Layer 5 of a small transformer language model trained on English Wikipedia (10 layers, counted from 0, width 128).
A neuron adds its activation times its output weights to the MLP's output. To switch it off is to set its activation to zero at one token and run the rest of the model.

Output weights of the MLP neurons that the questions are about. A number n stands for (n - 500) times 0.00082.
n28: 637,465,493,491,611,272,556,441,537,551,455,282,465,692,662,382,425,443,588,414,449,362,462,534,563,614,351,375,588,446,404,566,542,611,533,500,629,485,479,635,261,595,464,479,488,411,445,267,512,529,538,319,397,539,515,465,358,642,256,653,500,503,437,583,478,348,535,497,629,518,518,381,379,719,539,606,444,480,526,550,569,464,347,630,494,748,535,494,658,431,626,694,396,530,497,485,409,650,342,536,509,539,497,357,543,401,527,404,228,516,640,428,701,484,541,599,584,523,690,409,449,483,497,580,434,491,485,557
n103: 280,472,728,402,377,520,428,522,544,553,441,333,536,518,607,316,714,723,829,448,350,532,536,574,510,439,396,663,455,496,642,500,412,306,549,393,516,497,577,431,633,526,548,288,541,560,486,413,375,593,430,633,411,483,397,441,455,523,717,609,449,690,437,578,514,291,695,491,805,523,584,592,481,407,400,700,573,503,438,572,274,567,248,455,576,571,269,534,400,567,636,476,479,466,391,549,471,480,481,148,408,566,616,407,476,549,417,324,630,476,414,397,659,531,542,460,517,576,475,513,503,643,465,401,430,412,602,611
n180: 634,463,626,405,518,614,533,572,523,476,559,692,377,698,645,390,429,700,357,231,546,541,514,610,423,799,537,685,517,559,596,523,556,640,583,444,663,500,409,558,377,576,358,550,568,785,349,500,430,510,534,655,455,585,447,383,592,490,494,396,454,453,486,338,475,579,664,198,418,572,630,479,517,438,588,675,507,607,319,275,323,521,402,334,514,517,363,552,623,475,625,733,440,589,221,548,375,382,510,652,579,472,482,511,366,318,426,645,348,445,536,496,457,361,603,573,255,458,618,425,531,438,588,374,173,415,633,408
n238: 591,701,471,331,619,547,516,310,507,473,410,429,627,361,441,562,330,496,360,757,554,627,333,473,372,474,442,389,537,340,605,587,545,492,865,531,455,520,761,667,744,364,491,500,429,330,545,427,268,411,404,665,414,315,435,428,637,477,537,325,477,460,618,48,445,326,436,489,724,463,750,561,500,258,458,427,631,405,437,433,637,624,341,629,504,354,673,472,630,427,580,720,628,709,416,394,508,480,548,434,606,523,435,376,492,719,623,553,744,544,693,591,303,592,396,496,397,438,542,481,416,486,343,343,339,547,618,588
n258: 493,236,480,402,557,485,348,517,500,500,642,445,479,492,411,652,521,730,399,450,784,787,479,602,489,444,613,771,486,395,803,415,466,337,461,594,521,456,687,362,644,546,298,635,312,386,608,475,411,361,248,614,504,428,435,567,425,405,746,511,595,444,368,730,289,530,556,766,472,591,454,312,445,608,377,442,698,583,511,400,517,456,325,432,496,563,472,513,517,414,553,460,546,358,564,691,395,478,622,743,360,572,618,508,615,447,202,481,580,466,559,274,623,582,666,521,633,481,426,556,482,429,402,212,447,438,537,444
n259: 452,500,229,542,463,453,554,601,440,439,318,436,377,503,573,580,636,273,331,567,663,548,518,590,519,551,778,531,377,538,615,517,448,361,603,253,420,491,472,685,428,506,709,556,443,474,288,423,524,470,450,707,569,531,491,404,539,548,598,473,450,554,604,443,478,614,491,538,368,360,506,588,641,417,531,506,481,438,584,573,814,512,586,477,490,461,521,557,345,282,629,509,493,419,592,527,338,653,452,581,610,528,636,513,383,601,396,705,474,513,168,522,474,621,490,549,568,340,483,506,418,494,445,450,429,581,475,468
n260: 453,548,723,163,511,593,445,475,564,444,290,417,537,496,488,537,628,542,741,709,815,349,574,446,504,496,403,481,411,628,579,421,380,369,466,336,493,682,515,425,474,320,459,623,461,740,667,409,474,584,482,420,431,561,489,740,428,552,596,508,500,370,413,474,441,508,799,522,489,305,404,571,594,559,344,754,654,518,312,508,387,538,366,384,453,489,441,611,559,45,357,419,431,592,470,593,627,515,618,569,306,417,500,267,508,788,670,753,231,571,601,527,529,382,496,726,568,258,516,595,650,376,413,539,448,588,527,464
n266: 682,387,393,401,397,583,566,400,504,632,319,219,860,172,496,305,413,603,371,669,470,521,533,535,634,550,480,893,446,572,608,573,564,24,673,681,454,557,577,487,458,487,710,509,605,491,279,625,785,662,319,468,605,470,461,625,594,428,650,445,352,420,419,399,314,509,542,614,730,542,450,780,508,309,479,401,331,722,558,252,658,267,496,644,376,466,542,579,625,453,464,171,348,742,389,572,454,539,575,755,491,517,437,694,676,686,260,291,368,415,227,429,639,504,653,555,517,602,425,417,606,588,671,236,415,396,596,334
n274: 553,465,424,358,474,283,462,672,486,617,569,456,407,563,451,675,493,570,575,297,551,539,550,641,665,539,378,551,507,525,456,469,574,456,471,349,532,515,507,584,310,257,676,314,564,236,611,504,522,489,549,832,269,600,401,286,612,482,786,478,698,367,595,424,689,492,450,517,611,614,325,427,373,565,308,555,458,528,385,413,623,530,256,314,303,733,673,645,404,467,492,335,429,589,357,536,460,605,721,556,470,262,419,603,595,593,573,422,562,489,387,663,444,149,473,687,316,432,528,443,758,631,496,636,469,425,485,581
n300: 377,396,534,260,626,803,647,341,374,248,463,608,550,538,484,406,523,666,530,348,358,623,654,560,430,592,620,351,430,317,656,474,433,423,523,532,454,443,579,701,372,316,339,340,464,579,470,203,531,500,530,517,471,603,646,344,683,321,733,469,380,352,339,461,361,398,539,680,720,404,431,347,489,414,504,603,615,375,496,541,436,612,590,596,619,631,488,558,369,500,409,557,181,372,638,543,287,379,584,604,419,575,504,717,793,743,623,261,517,875,488,777,485,603,293,697,642,479,530,554,402,422,504,407,542,235,654,719
n324: 517,517,684,500,360,533,401,677,308,348,470,276,465,534,566,578,345,781,682,488,568,547,504,630,311,519,542,545,629,400,509,397,360,279,575,379,243,566,411,567,543,357,58,451,389,585,643,657,436,368,438,859,491,565,629,663,192,555,832,608,573,421,480,638,355,363,394,759,625,399,238,631,365,338,516,412,604,585,559,666,606,703,525,538,400,637,476,312,426,399,631,496,509,399,708,579,448,525,434,678,319,296,610,474,521,551,352,491,683,563,583,550,638,446,285,456,725,509,640,196,500,658,399,405,555,520,586,244
n359: 534,311,545,659,570,617,398,604,400,598,569,684,472,618,576,456,370,308,465,431,836,895,647,363,517,393,500,304,532,255,522,659,474,531,508,381,842,404,553,551,388,297,480,230,500,504,333,397,659,595,268,578,321,599,488,479,603,476,435,683,679,602,642,464,420,268,356,240,300,504,456,532,673,572,373,603,560,492,440,436,472,550,491,457,631,600,275,553,516,615,569,555,280,359,524,355,394,884,874,231,672,439,491,460,500,483,553,452,674,316,395,301,465,453,534,463,275,433,638,647,679,615,414,504,556,355,542,624
n365: 447,623,448,563,473,344,608,497,559,423,551,759,339,672,351,539,442,428,639,344,437,544,453,618,566,506,603,379,550,378,346,517,360,600,329,636,764,448,428,394,441,402,468,558,620,595,361,476,598,364,411,453,337,599,560,416,425,465,348,518,533,475,583,476,531,494,529,463,520,500,421,450,764,640,551,518,606,423,445,534,545,666,488,544,336,389,585,448,395,530,418,472,594,442,706,438,578,372,695,573,295,569,525,571,494,582,428,363,443,581,574,447,343,475,528,500,581,425,546,645,491,548,607,266,469,661,592,538
n439: 373,511,667,378,333,545,437,407,433,666,596,504,510,257,475,467,507,514,794,386,602,613,278,597,346,490,474,530,443,385,612,464,522,334,557,383,354,497,510,404,490,652,247,479,605,532,361,647,588,513,448,414,456,541,531,401,407,487,815,534,510,390,436,584,454,613,517,435,553,434,500,483,503,440,425,613,305,546,314,302,657,679,348,374,391,620,543,481,719,524,564,657,584,552,480,547,430,493,732,497,399,476,522,540,637,597,312,316,489,603,679,662,539,468,593,425,398,729,277,659,747,503,518,216,593,645,297,568
n452: 607,695,512,608,393,747,437,530,370,514,557,473,455,383,669,628,517,532,450,475,750,545,486,579,545,400,415,446,295,584,602,497,394,465,472,461,590,325,375,593,347,511,645,359,555,323,393,375,521,528,230,474,360,586,482,785,522,598,290,228,590,533,387,335,129,584,740,507,229,542,420,662,473,714,511,411,541,336,344,327,529,385,482,612,680,584,671,421,469,575,507,657,669,471,500,475,488,609,438,593,620,511,398,619,427,568,358,474,364,407,863,698,432,463,507,479,457,434,539,573,556,553,489,442,552,572,544,444
n506: 644,453,418,346,357,420,578,553,296,463,327,319,493,536,617,688,482,643,702,485,387,533,358,622,445,154,386,401,471,479,381,404,500,476,522,402,351,558,297,356,471,452,823,549,415,436,439,432,466,344,843,603,768,387,560,578,642,426,470,701,637,761,623,415,457,763,353,536,625,522,518,678,486,445,421,334,352,471,445,302,681,667,597,528,477,449,621,524,657,297,268,473,718,580,680,463,435,381,223,572,408,436,516,460,442,540,436,365,476,574,670,473,450,531,461,601,421,577,537,343,604,493,673,550,756,386,615,402

Each question names a token from some text and the token that comes next. It shows the activations a of the neurons there, in the order above. A number n stands for (n - 500) times 0.012.

Then comes g, the gradient of the next token's log-probability with respect to the MLP's output, scaled to length 1. A neuron's effect is roughly proportional to its activation times (output weights . g). A number n stands for (n - 500) times 0.00073.

"hern", then ")"
a: 500,756,500,500,500,500,500,500,500,500,500,500,500,500,500,500
g: 534,539,502,374,514,622,483,467,448,547,327,200,462,474,474,488,403,753,600,558,662,584,654,426,525,474,548,338,464,686,623,506,564,241,457,648,530,368,483,467,804,473,794,547,284,350,349,531,349,451,402,449,311,423,218,524,559,564,552,560,583,425,652,272,705,413,542,560,537,481,487,549,461,517,479,477,594,536,381,392,262,527,429,581,343,537,548,579,347,295,700,528,635,767,532,722,335,674,607,391,446,615,293,415,471,578,522,399,443,513,582,375,312,614,594,490,500,647,463,331,600,683,543,461,653,532,605,430
Switching off which neuron hurts the next token most? n103

"att", then " B"
a: 500,500,854,500,500,500,500,500,779,500,500,500,500,500,508,500
g: 575,480,673,392,546,899,399,471,608,418,600,332,385,260,657,476,684,619,552,492,454,364,527,734,735,786,440,593,446,651,489,616,446,646,512,393,495,565,459,366,511,323,399,398,574,497,542,476,547,572,372,669,308,750,245,478,381,510,513,522,564,577,478,524,445,488,532,751,519,486,392,509,599,340,412,710,557,296,589,547,419,501,459,378,394,413,401,482,464,549,440,534,668,401,424,694,514,534,392,709,435,249,465,605,437,425,480,556,550,501,679,445,620,412,414,609,359,340,540,571,219,581,506,483,271,354,389,593
Switching off which neuron hurts the next token most? n180

"h", then "d"
a: 500,500,500,500,500,653,500,500,932,500,500,500,652,500,500,500
g: 540,568,674,582,385,349,468,355,705,391,715,272,724,505,574,458,607,511,541,554,483,428,627,463,607,521,422,492,597,661,549,522,238,520,309,501,702,506,437,436,504,338,226,251,526,339,659,492,471,683,554,422,511,615,668,488,544,487,470,390,440,512,392,494,630,369,527,433,575,575,352,636,650,562,351,526,356,545,514,619,371,340,711,258,518,666,659,516,376,728,551,700,352,378,526,488,646,488,547,279,369,494,423,295,459,456,601,421,466,386,702,465,591,325,527,481,442,452,466,586,594,419,480,671,686,333,760,362
Switching off which neuron hurts the next token most? n274

"14", then "–"
a: 525,500,500,500,500,500,500,500,500,500,500,782,500,500,500,500
g: 635,547,679,610,441,369,491,631,317,680,418,567,730,242,684,407,478,712,458,637,474,815,515,465,434,483,529,417,287,433,501,571,466,598,415,673,783,654,426,449,403,418,532,439,688,402,315,530,499,676,380,518,352,712,369,379,395,489,467,650,488,529,597,455,635,429,339,479,482,420,427,330,674,549,568,481,442,627,665,431,346,680,441,417,426,583,466,545,631,591,479,315,522,719,453,473,484,522,579,415,251,423,576,348,435,234,339,554,539,517,560,324,560,598,338,387,488,345,436,306,471,621,674,457,548,733,522,545
Switching off which neuron hurts the next token most? n359

"ays", then "ian"
a: 500,617,500,500,500,500,500,500,500,500,500,500,500,500,500,500
g: 433,466,332,538,553,392,128,435,434,379,553,496,461,364,523,444,695,495,614,646,524,434,679,524,428,324,498,522,635,515,629,483,449,459,343,456,482,707,465,529,483,619,479,470,318,830,421,588,470,597,524,522,309,529,458,626,443,358,592,666,566,539,465,501,530,726,291,375,390,648,423,345,613,549,417,585,518,537,415,414,651,615,514,615,484,629,665,539,557,538,427,450,569,325,352,594,313,443,396,771,504,454,253,350,612,596,432,243,445,480,541,621,452,311,687,621,616,436,671,528,566,435,668,349,860,461,339,405
Which neuron, switched off, raises the next token's probability most? n103

" H", then "us"
a: 500,500,500,500,500,630,816,500,500,500,500,500,500,500,500,500
g: 728,551,516,520,486,408,428,722,566,510,477,638,476,397,511,520,560,417,347,637,783,684,387,606,632,593,430,291,276,591,643,507,591,376,501,439,755,371,454,560,342,438,430,678,304,406,445,517,494,520,476,445,613,440,407,225,738,408,543,453,548,576,453,699,440,180,460,604,501,362,645,366,409,647,509,360,431,729,585,532,572,450,617,548,335,536,512,454,438,351,586,527,624,566,527,700,397,667,477,539,451,443,456,620,276,593,678,428,347,566,471,567,416,312,644,527,479,611,601,415,467,571,342,599,329,470,144,508
Switching off which neuron hurts the next token most? n259

".", then " Cor"
a: 500,500,500,500,548,500,500,500,500,500,834,500,500,500,500,500
g: 497,428,473,445,485,477,428,615,388,553,471,405,330,331,502,639,443,474,570,447,622,476,600,670,451,576,494,369,522,276,663,329,695,639,632,540,552,723,713,609,427,500,635,447,401,580,569,534,520,690,514,490,352,481,607,516,500,786,600,262,522,428,414,591,489,176,313,545,306,478,326,326,414,608,452,494,479,339,321,534,467,318,632,558,426,376,756,648,632,569,348,598,414,649,442,492,524,601,329,532,414,442,564,664,320,354,627,512,375,640,568,492,778,390,414,412,828,543,484,499,538,639,612,531,405,340,369,414
Switching off which neuron hurts the next token most? n324

" tr", then "ust"
a: 587,540,500,500,500,500,500,500,500,500,500,500,500,500,500,588
g: 661,499,619,599,414,636,530,844,662,543,352,702,585,521,489,498,333,403,576,353,495,566,507,665,418,617,466,563,456,489,367,321,456,634,528,728,561,615,633,670,644,554,685,587,610,568,412,312,404,385,724,406,488,694,631,488,535,630,504,512,425,518,273,493,370,451,502,459,521,460,374,616,541,437,388,414,651,537,612,410,398,777,520,437,157,357,303,308,408,435,334,294,530,532,317,525,517,496,394,467,377,560,569,539,247,549,498,520,556,631,418,565,425,659,512,599,410,231,473,461,589,299,563,465,721,478,438,345
Switching off which neuron hurts the next token most? n506

" c", then "arri"
a: 506,500,500,629,500,500,500,500,500,500,500,500,500,500,706,500
g: 612,499,496,686,584,453,430,604,636,542,465,636,596,515,624,314,538,600,502,712,637,639,550,472,274,595,659,436,513,604,607,443,682,473,545,344,536,532,680,540,221,568,364,567,601,483,426,261,416,517,600,591,516,356,517,586,568,501,330,433,460,447,660,285,525,625,411,408,610,339,328,295,533,428,488,535,417,168,423,450,488,427,419,568,462,498,625,810,342,524,398,550,496,407,672,396,470,778,746,425,407,542,706,353,367,530,372,488,525,580,319,630,564,706,441,461,605,536,369,391,662,418,425,182,519,488,424,422
Switching off which neuron hurts the next token most? n238

"ent", then "ed"
a: 500,500,500,500,500,500,500,500,500,500,500,500,500,500,500,766
g: 450,676,358,547,458,627,783,666,376,566,576,808,451,722,465,483,335,581,446,408,325,655,498,506,224,592,596,279,371,420,613,415,627,398,535,654,506,480,468,417,444,436,420,457,477,521,647,404,558,446,537,530,767,480,738,373,450,449,365,611,497,417,792,252,460,519,649,250,255,465,545,576,580,550,550,401,570,271,663,406,572,514,579,506,475,489,228,560,535,475,480,511,644,482,476,400,533,233,331,373,545,436,612,526,581,707,632,524,406,402,644,539,489,413,357,478,589,416,541,372,470,380,493,649,601,625,415,621
Switching off which neuron hurts the next token most? n506

" ch", then "air"
a: 500,574,500,500,500,500,500,500,661,500,500,500,500,500,561,500
g: 440,468,361,326,552,529,547,457,488,703,398,475,438,378,577,650,896,650,606,634,471,602,440,334,425,501,498,417,497,384,457,462,394,488,584,556,760,536,394,305,244,398,393,421,370,449,493,541,551,544,410,589,649,594,468,493,365,503,459,812,664,328,430,500,756,583,369,501,507,292,468,479,348,494,646,546,637,829,520,658,262,460,382,645,561,667,426,441,531,497,383,424,538,560,428,552,520,434,486,683,413,333,581,631,514,533,338,337,463,510,621,616,777,494,467,548,382,321,599,500,318,407,567,731,432,533,373,400
Switching off which neuron hurts the next token most? n274

" other", then "s"
a: 500,550,500,500,705,500,500,500,500,500,500,500,500,500,500,536
g: 519,764,657,519,485,632,440,435,363,604,440,617,727,570,607,561,627,506,601,329,437,580,646,461,501,698,640,424,756,415,352,612,491,380,562,584,563,585,551,525,386,467,537,592,520,613,673,487,394,400,368,363,471,352,419,329,353,446,386,560,533,611,921,648,461,431,418,455,390,737,491,637,328,637,193,463,545,399,426,449,179,594,525,532,441,619,393,583,269,400,420,368,564,386,454,544,419,453,479,299,364,218,430,336,552,505,498,508,544,472,525,566,385,538,704,551,441,566,595,623,405,606,590,657,441,620,409,376
Which neuron, switched off, raises the next token's probability most? n258

"=", then " N"
a: 500,500,500,500,824,500,500,500,500,500,500,500,500,500,500,500
g: 207,318,364,525,634,593,618,466,272,342,464,601,448,575,519,365,544,518,544,385,497,597,105,825,679,382,335,441,651,386,311,611,488,309,556,410,566,371,668,371,500,496,331,342,765,428,624,572,560,553,541,443,473,411,515,534,601,469,471,550,491,395,383,531,592,369,506,638,455,787,643,474,321,480,459,572,493,454,621,460,531,627,315,413,596,699,398,586,649,877,446,548,544,531,521,575,471,412,533,533,443,470,399,609,357,564,626,668,592,342,521,329,494,323,381,608,545,401,439,563,587,623,404,524,543,592,497,583
Switching off which neuron hurts the next token most? n258

" career", then " the"
a: 570,500,500,500,500,500,500,500,500,500,500,500,500,500,500,500
g: 364,512,253,329,817,406,560,578,510,507,615,452,653,540,382,406,438,443,470,610,141,717,594,497,560,619,499,620,604,572,713,545,613,337,474,357,462,449,517,347,643,429,486,349,598,418,287,761,523,365,630,373,221,685,412,547,459,351,596,345,448,567,432,501,372,531,740,533,377,486,443,385,663,528,615,294,655,522,637,427,359,466,303,471,607,420,401,564,558,509,581,536,339,466,336,663,337,533,601,478,640,457,589,640,599,263,394,442,581,451,602,591,653,481,587,444,458,376,511,505,690,465,530,471,498,645,488,708
Which neuron, switched off, raises the next token's probability most? n28

"f", then "ather"
a: 500,500,500,500,500,931,500,500,512,500,500,500,500,500,767,501
g: 239,551,516,484,348,512,495,562,494,550,377,279,311,541,556,596,148,511,299,413,731,387,552,384,786,463,463,502,522,525,575,544,409,333,678,500,533,430,665,651,461,412,664,568,299,400,433,508,554,596,508,352,375,524,422,554,361,574,561,347,592,460,501,722,412,655,749,507,404,376,528,444,591,542,543,524,402,409,547,306,620,545,573,476,559,576,526,565,811,503,731,571,451,401,468,615,441,404,358,684,490,388,436,465,710,330,684,463,519,338,581,396,455,692,346,441,561,669,405,461,685,522,543,704,370,301,413,657
Switching off which neuron hurts the next token most? n452

" sp", then "ot"
a: 500,655,500,500,500,527,500,500,500,500,500,500,500,500,616,500
g: 525,396,512,501,529,494,469,545,633,488,424,434,369,354,462,461,444,571,566,593,670,481,895,296,728,597,391,398,359,569,325,604,447,517,534,661,503,349,685,521,275,319,514,492,556,750,365,321,341,626,515,477,375,656,370,482,537,470,532,656,438,658,333,563,537,395,610,615,365,589,567,532,433,467,595,564,433,698,614,615,427,707,511,297,605,452,469,332,670,449,555,482,529,294,543,536,314,385,467,314,644,626,486,353,299,444,375,705,426,681,339,622,205,501,415,410,735,465,625,539,582,565,547,608,577,456,516,366
Switching off which neuron hurts the next token most? n103

" Pre", then "ced"
a: 500,500,500,500,500,500,500,500,522,500,500,710,500,500,500,500
g: 799,256,461,597,451,579,522,643,572,297,568,490,477,696,501,524,374,476,712,432,512,480,627,528,318,380,337,595,421,760,462,377,834,466,406,477,649,417,543,458,500,501,398,343,595,431,603,536,210,516,663,472,828,499,531,682,560,506,201,542,509,707,360,424,427,377,554,491,441,473,560,636,486,704,397,472,590,429,522,390,470,336,561,662,627,580,348,305,570,586,426,375,425,340,558,468,380,705,420,556,286,486,390,416,588,551,573,318,669,380,594,434,359,500,337,344,515,630,528,575,485,516,513,527,650,535,451,608
Switching off which neuron hurts the next token most? n359

" (", then "c"
a: 500,500,500,500,500,500,500,500,500,500,500,500,500,958,500,500
g: 496,331,542,581,427,417,594,390,585,522,624,591,679,535,574,445,588,516,535,384,417,550,691,461,527,542,439,681,372,605,637,449,783,635,392,499,511,524,550,638,269,620,600,544,482,402,401,170,476,295,476,265,681,239,514,613,396,347,537,462,427,543,687,641,579,473,722,451,640,470,432,552,546,585,415,345,333,783,361,263,279,558,475,291,446,459,675,542,393,475,457,534,473,602,553,457,517,255,351,329,559,504,572,572,586,434,618,480,539,352,588,575,375,450,580,471,420,665,314,597,507,541,645,492,500,264,641,742
Switching off which neuron hurts the next token most? n439

"M", then "N"
a: 500,954,500,500,500,500,500,500,500,500,500,500,500,500,524,500
g: 474,375,464,212,656,519,633,588,506,363,720,730,570,534,426,465,523,524,527,528,563,615,343,650,636,291,381,490,701,675,298,537,523,698,378,431,486,385,585,428,318,651,462,335,687,366,541,604,383,339,343,412,659,496,643,431,632,481,430,357,607,415,634,445,623,359,544,519,466,691,555,342,329,432,347,540,618,497,671,527,373,388,562,753,721,613,556,529,348,507,405,550,468,287,621,491,558,705,171,407,404,489,451,312,624,654,537,437,703,399,538,448,661,346,471,492,535,461,460,585,510,280,435,496,545,564,528,462
Which neuron, switched off, raises the next token's probability most? n103

" f", then "ree"
a: 500,533,820,500,500,886,500,500,500,500,500,500,500,500,644,500
g: 663,369,369,530,451,607,646,503,553,783,435,562,444,253,386,534,468,650,341,679,489,326,484,563,567,307,482,544,640,670,496,395,356,439,410,429,213,385,600,360,673,466,648,593,414,514,519,610,629,611,433,589,624,528,562,391,421,606,423,227,348,626,577,455,742,625,465,429,317,699,330,502,511,659,584,502,464,320,514,707,326,668,614,561,522,336,260,673,448,458,595,335,413,536,614,607,596,481,261,326,348,404,568,752,430,472,545,499,374,394,695,401,592,525,478,558,635,660,535,558,391,425,440,580,472,503,443,459
Switching off which neuron hurts the next token most? n259

" (", then "born"
a: 500,500,500,500,500,647,500,500,500,500,500,500,500,898,500,500
g: 578,437,559,373,475,620,470,559,356,397,685,329,349,424,663,508,454,541,707,529,370,406,398,392,553,682,592,588,707,607,515,408,426,513,531,433,435,505,382,408,662,444,635,601,546,341,376,544,176,419,501,409,400,317,453,759,373,399,522,608,498,409,431,418,386,536,691,312,715,675,550,519,516,390,359,542,559,310,607,603,466,612,290,263,817,531,489,659,439,328,683,442,759,328,295,624,375,510,522,583,469,545,450,571,503,578,283,388,393,467,569,477,526,606,455,531,548,588,530,781,637,432,621,644,454,621,401,538
Which neuron, switched off, raises the next token's probability most? n259

" p", then "it"
a: 622,500,500,500,500,708,567,500,500,500,500,500,500,500,500,500
g: 478,668,613,496,513,557,673,322,421,455,560,444,533,577,717,472,577,568,637,490,481,509,374,730,280,567,570,484,282,712,624,536,303,592,320,543,506,502,459,510,407,544,402,583,870,705,410,480,378,527,619,463,332,164,390,504,664,451,521,649,637,556,560,598,682,508,674,290,457,483,532,510,351,420,616,424,505,549,798,414,477,422,445,333,538,421,472,572,578,326,345,360,519,541,469,568,370,428,561,546,424,578,561,387,486,350,580,543,444,567,432,580,275,477,571,586,260,324,755,255,499,482,348,478,458,583,425,717
Switching off which neuron hurts the next token most? n260

"–", then "199"
a: 724,500,500,500,500,500,500,500,500,500,500,500,500,500,500,500
g: 550,473,639,516,297,496,632,706,763,753,584,485,562,543,405,418,401,352,399,474,572,705,455,461,433,593,476,311,397,592,644,678,386,141,530,505,468,509,436,502,451,525,529,446,675,325,486,302,372,728,616,521,773,395,541,443,276,478,480,531,561,598,503,925,329,467,502,382,664,484,525,270,491,578,434,467,604,528,733,549,455,384,477,534,472,585,387,554,404,499,553,321,608,637,461,221,464,523,586,392,520,278,552,326,464,545,359,490,308,419,466,458,511,526,716,601,602,531,435,505,442,646,607,597,435,522,428,465
Switching off which neuron hurts the next token most? n28

" other", then " two"
a: 500,806,500,500,500,500,500,710,500,500,500,500,500,500,500,500
g: 498,426,365,560,604,438,639,664,424,469,493,250,279,530,356,478,433,415,401,883,424,550,368,284,589,495,616,590,292,376,500,481,538,504,316,475,289,419,585,549,529,452,351,521,570,452,307,830,587,781,540,602,722,390,525,470,510,598,577,594,465,306,342,447,568,509,492,609,636,440,627,340,527,563,367,377,344,434,626,503,504,490,402,587,610,333,319,352,711,600,533,536,322,702,405,458,406,514,487,602,575,678,521,626,560,731,567,460,397,620,473,589,450,422,278,516,633,496,345,463,442,632,537,598,689,391,502,661
Switching off which neuron hurts the next token most? n266

" M", then "inister"
a: 500,500,500,500,500,500,500,500,500,500,500,500,500,500,561,500
g: 581,404,698,513,354,705,271,489,576,379,652,586,511,684,513,525,579,509,565,610,737,393,547,459,475,436,543,481,515,769,504,632,578,539,328,754,542,574,446,364,352,352,468,530,351,424,537,483,193,510,570,610,656,430,449,574,408,250,365,485,540,607,347,579,466,621,533,500,736,631,450,454,546,441,340,444,527,187,504,354,566,548,548,671,397,466,647,576,397,599,437,454,384,436,533,492,338,480,275,690,416,464,485,490,369,453,496,389,605,407,721,598,674,567,359,383,564,441,521,617,259,291,571,504,448,501,476,872
Switching off which neuron hurts the next token most? n452

"|", then " "
a: 500,500,500,500,745,500,500,500,500,500,500,500,500,500,711,500
g: 597,479,377,421,496,426,516,537,397,351,611,435,573,584,441,335,454,446,486,580,483,531,344,404,481,511,605,601,534,547,320,346,453,409,501,525,452,598,394,626,638,479,455,389,409,233,535,499,367,598,332,440,633,566,385,312,452,438,574,641,381,468,403,382,748,492,519,538,486,382,571,451,676,756,469,216,619,481,752,536,413,596,268,724,484,686,475,624,572,525,632,554,555,302,257,309,569,367,600,316,420,794,408,604,591,618,245,507,434,502,610,413,411,597,473,667,484,575,476,409,516,460,722,495,701,727,714,693
Which neuron, switched off, raises the next token's probability most? n452

"200", then "6"
a: 532,500,500,500,500,500,500,500,500,635,500,500,500,500,500,500
g: 528,456,380,627,564,459,546,451,575,369,400,550,554,528,647,624,460,434,479,449,639,598,303,432,229,484,609,436,502,560,511,600,433,512,645,374,451,316,375,662,527,666,433,353,669,364,477,770,479,766,515,375,384,263,708,314,335,555,412,480,450,713,470,440,672,519,447,546,497,376,350,495,409,588,699,463,660,543,411,526,545,556,389,363,287,578,273,531,372,620,439,359,427,683,213,669,646,557,337,683,371,676,475,465,604,505,518,473,465,450,430,527,683,434,478,766,331,630,476,601,541,631,336,472,612,678,611,362
Which neuron, switched off, raises the next token's probability most? n300

"ed", then " at"
a: 500,500,500,500,500,500,500,500,500,646,500,500,500,500,500,500
g: 574,514,701,815,262,597,520,498,397,577,521,470,494,396,535,539,583,805,631,450,508,495,680,509,545,482,691,653,547,475,563,495,350,485,454,608,544,731,517,430,553,407,544,602,516,409,725,368,487,444,309,534,469,311,567,538,471,479,500,398,532,470,472,391,596,380,444,653,463,621,355,552,493,345,435,678,614,473,475,714,382,460,397,545,306,723,394,372,408,419,353,643,705,343,423,544,444,625,485,414,401,362,510,470,346,557,299,625,392,534,529,187,333,358,839,613,492,585,490,381,662,565,637,434,408,549,452,176
Which neuron, switched off, raises the next token's probability most? n300

"–", then "200"
a: 796,500,500,500,500,500,500,500,500,500,500,500,500,500,530,500
g: 317,438,515,318,658,655,543,525,426,449,507,513,593,326,658,391,693,624,586,435,542,338,469,568,495,326,504,556,525,475,144,356,526,535,534,410,278,408,632,679,673,524,257,424,547,509,527,537,577,219,156,412,391,583,543,481,599,394,458,676,514,372,678,318,671,648,351,718,390,507,610,725,506,403,591,448,592,447,447,411,465,823,432,576,584,611,382,411,677,375,404,664,536,311,553,544,664,513,581,577,483,670,466,680,486,474,393,409,530,634,438,594,560,377,437,542,568,478,512,622,467,390,434,377,682,404,511,395
Which neuron, switched off, raises the next token's probability most? n28

"),", then " and"
a: 500,500,500,500,792,500,500,500,500,500,500,500,500,500,500,500
g: 766,756,740,483,625,649,410,413,249,554,510,579,565,739,415,504,431,448,507,489,618,473,783,417,488,556,746,389,468,514,504,358,415,484,540,513,660,456,441,445,673,506,576,575,446,333,444,535,298,659,343,349,299,493,364,448,458,510,517,591,368,302,650,477,726,487,438,469,430,693,517,411,409,570,249,316,620,523,680,424,460,406,623,632,629,529,243,483,426,424,562,329,481,532,488,413,386,533,318,507,419,385,477,353,433,613,750,432,429,448,503,478,443,611,580,476,676,501,768,514,571,635,289,593,411,359,688,482
Which neuron, switched off, raises the next token's probability most? n258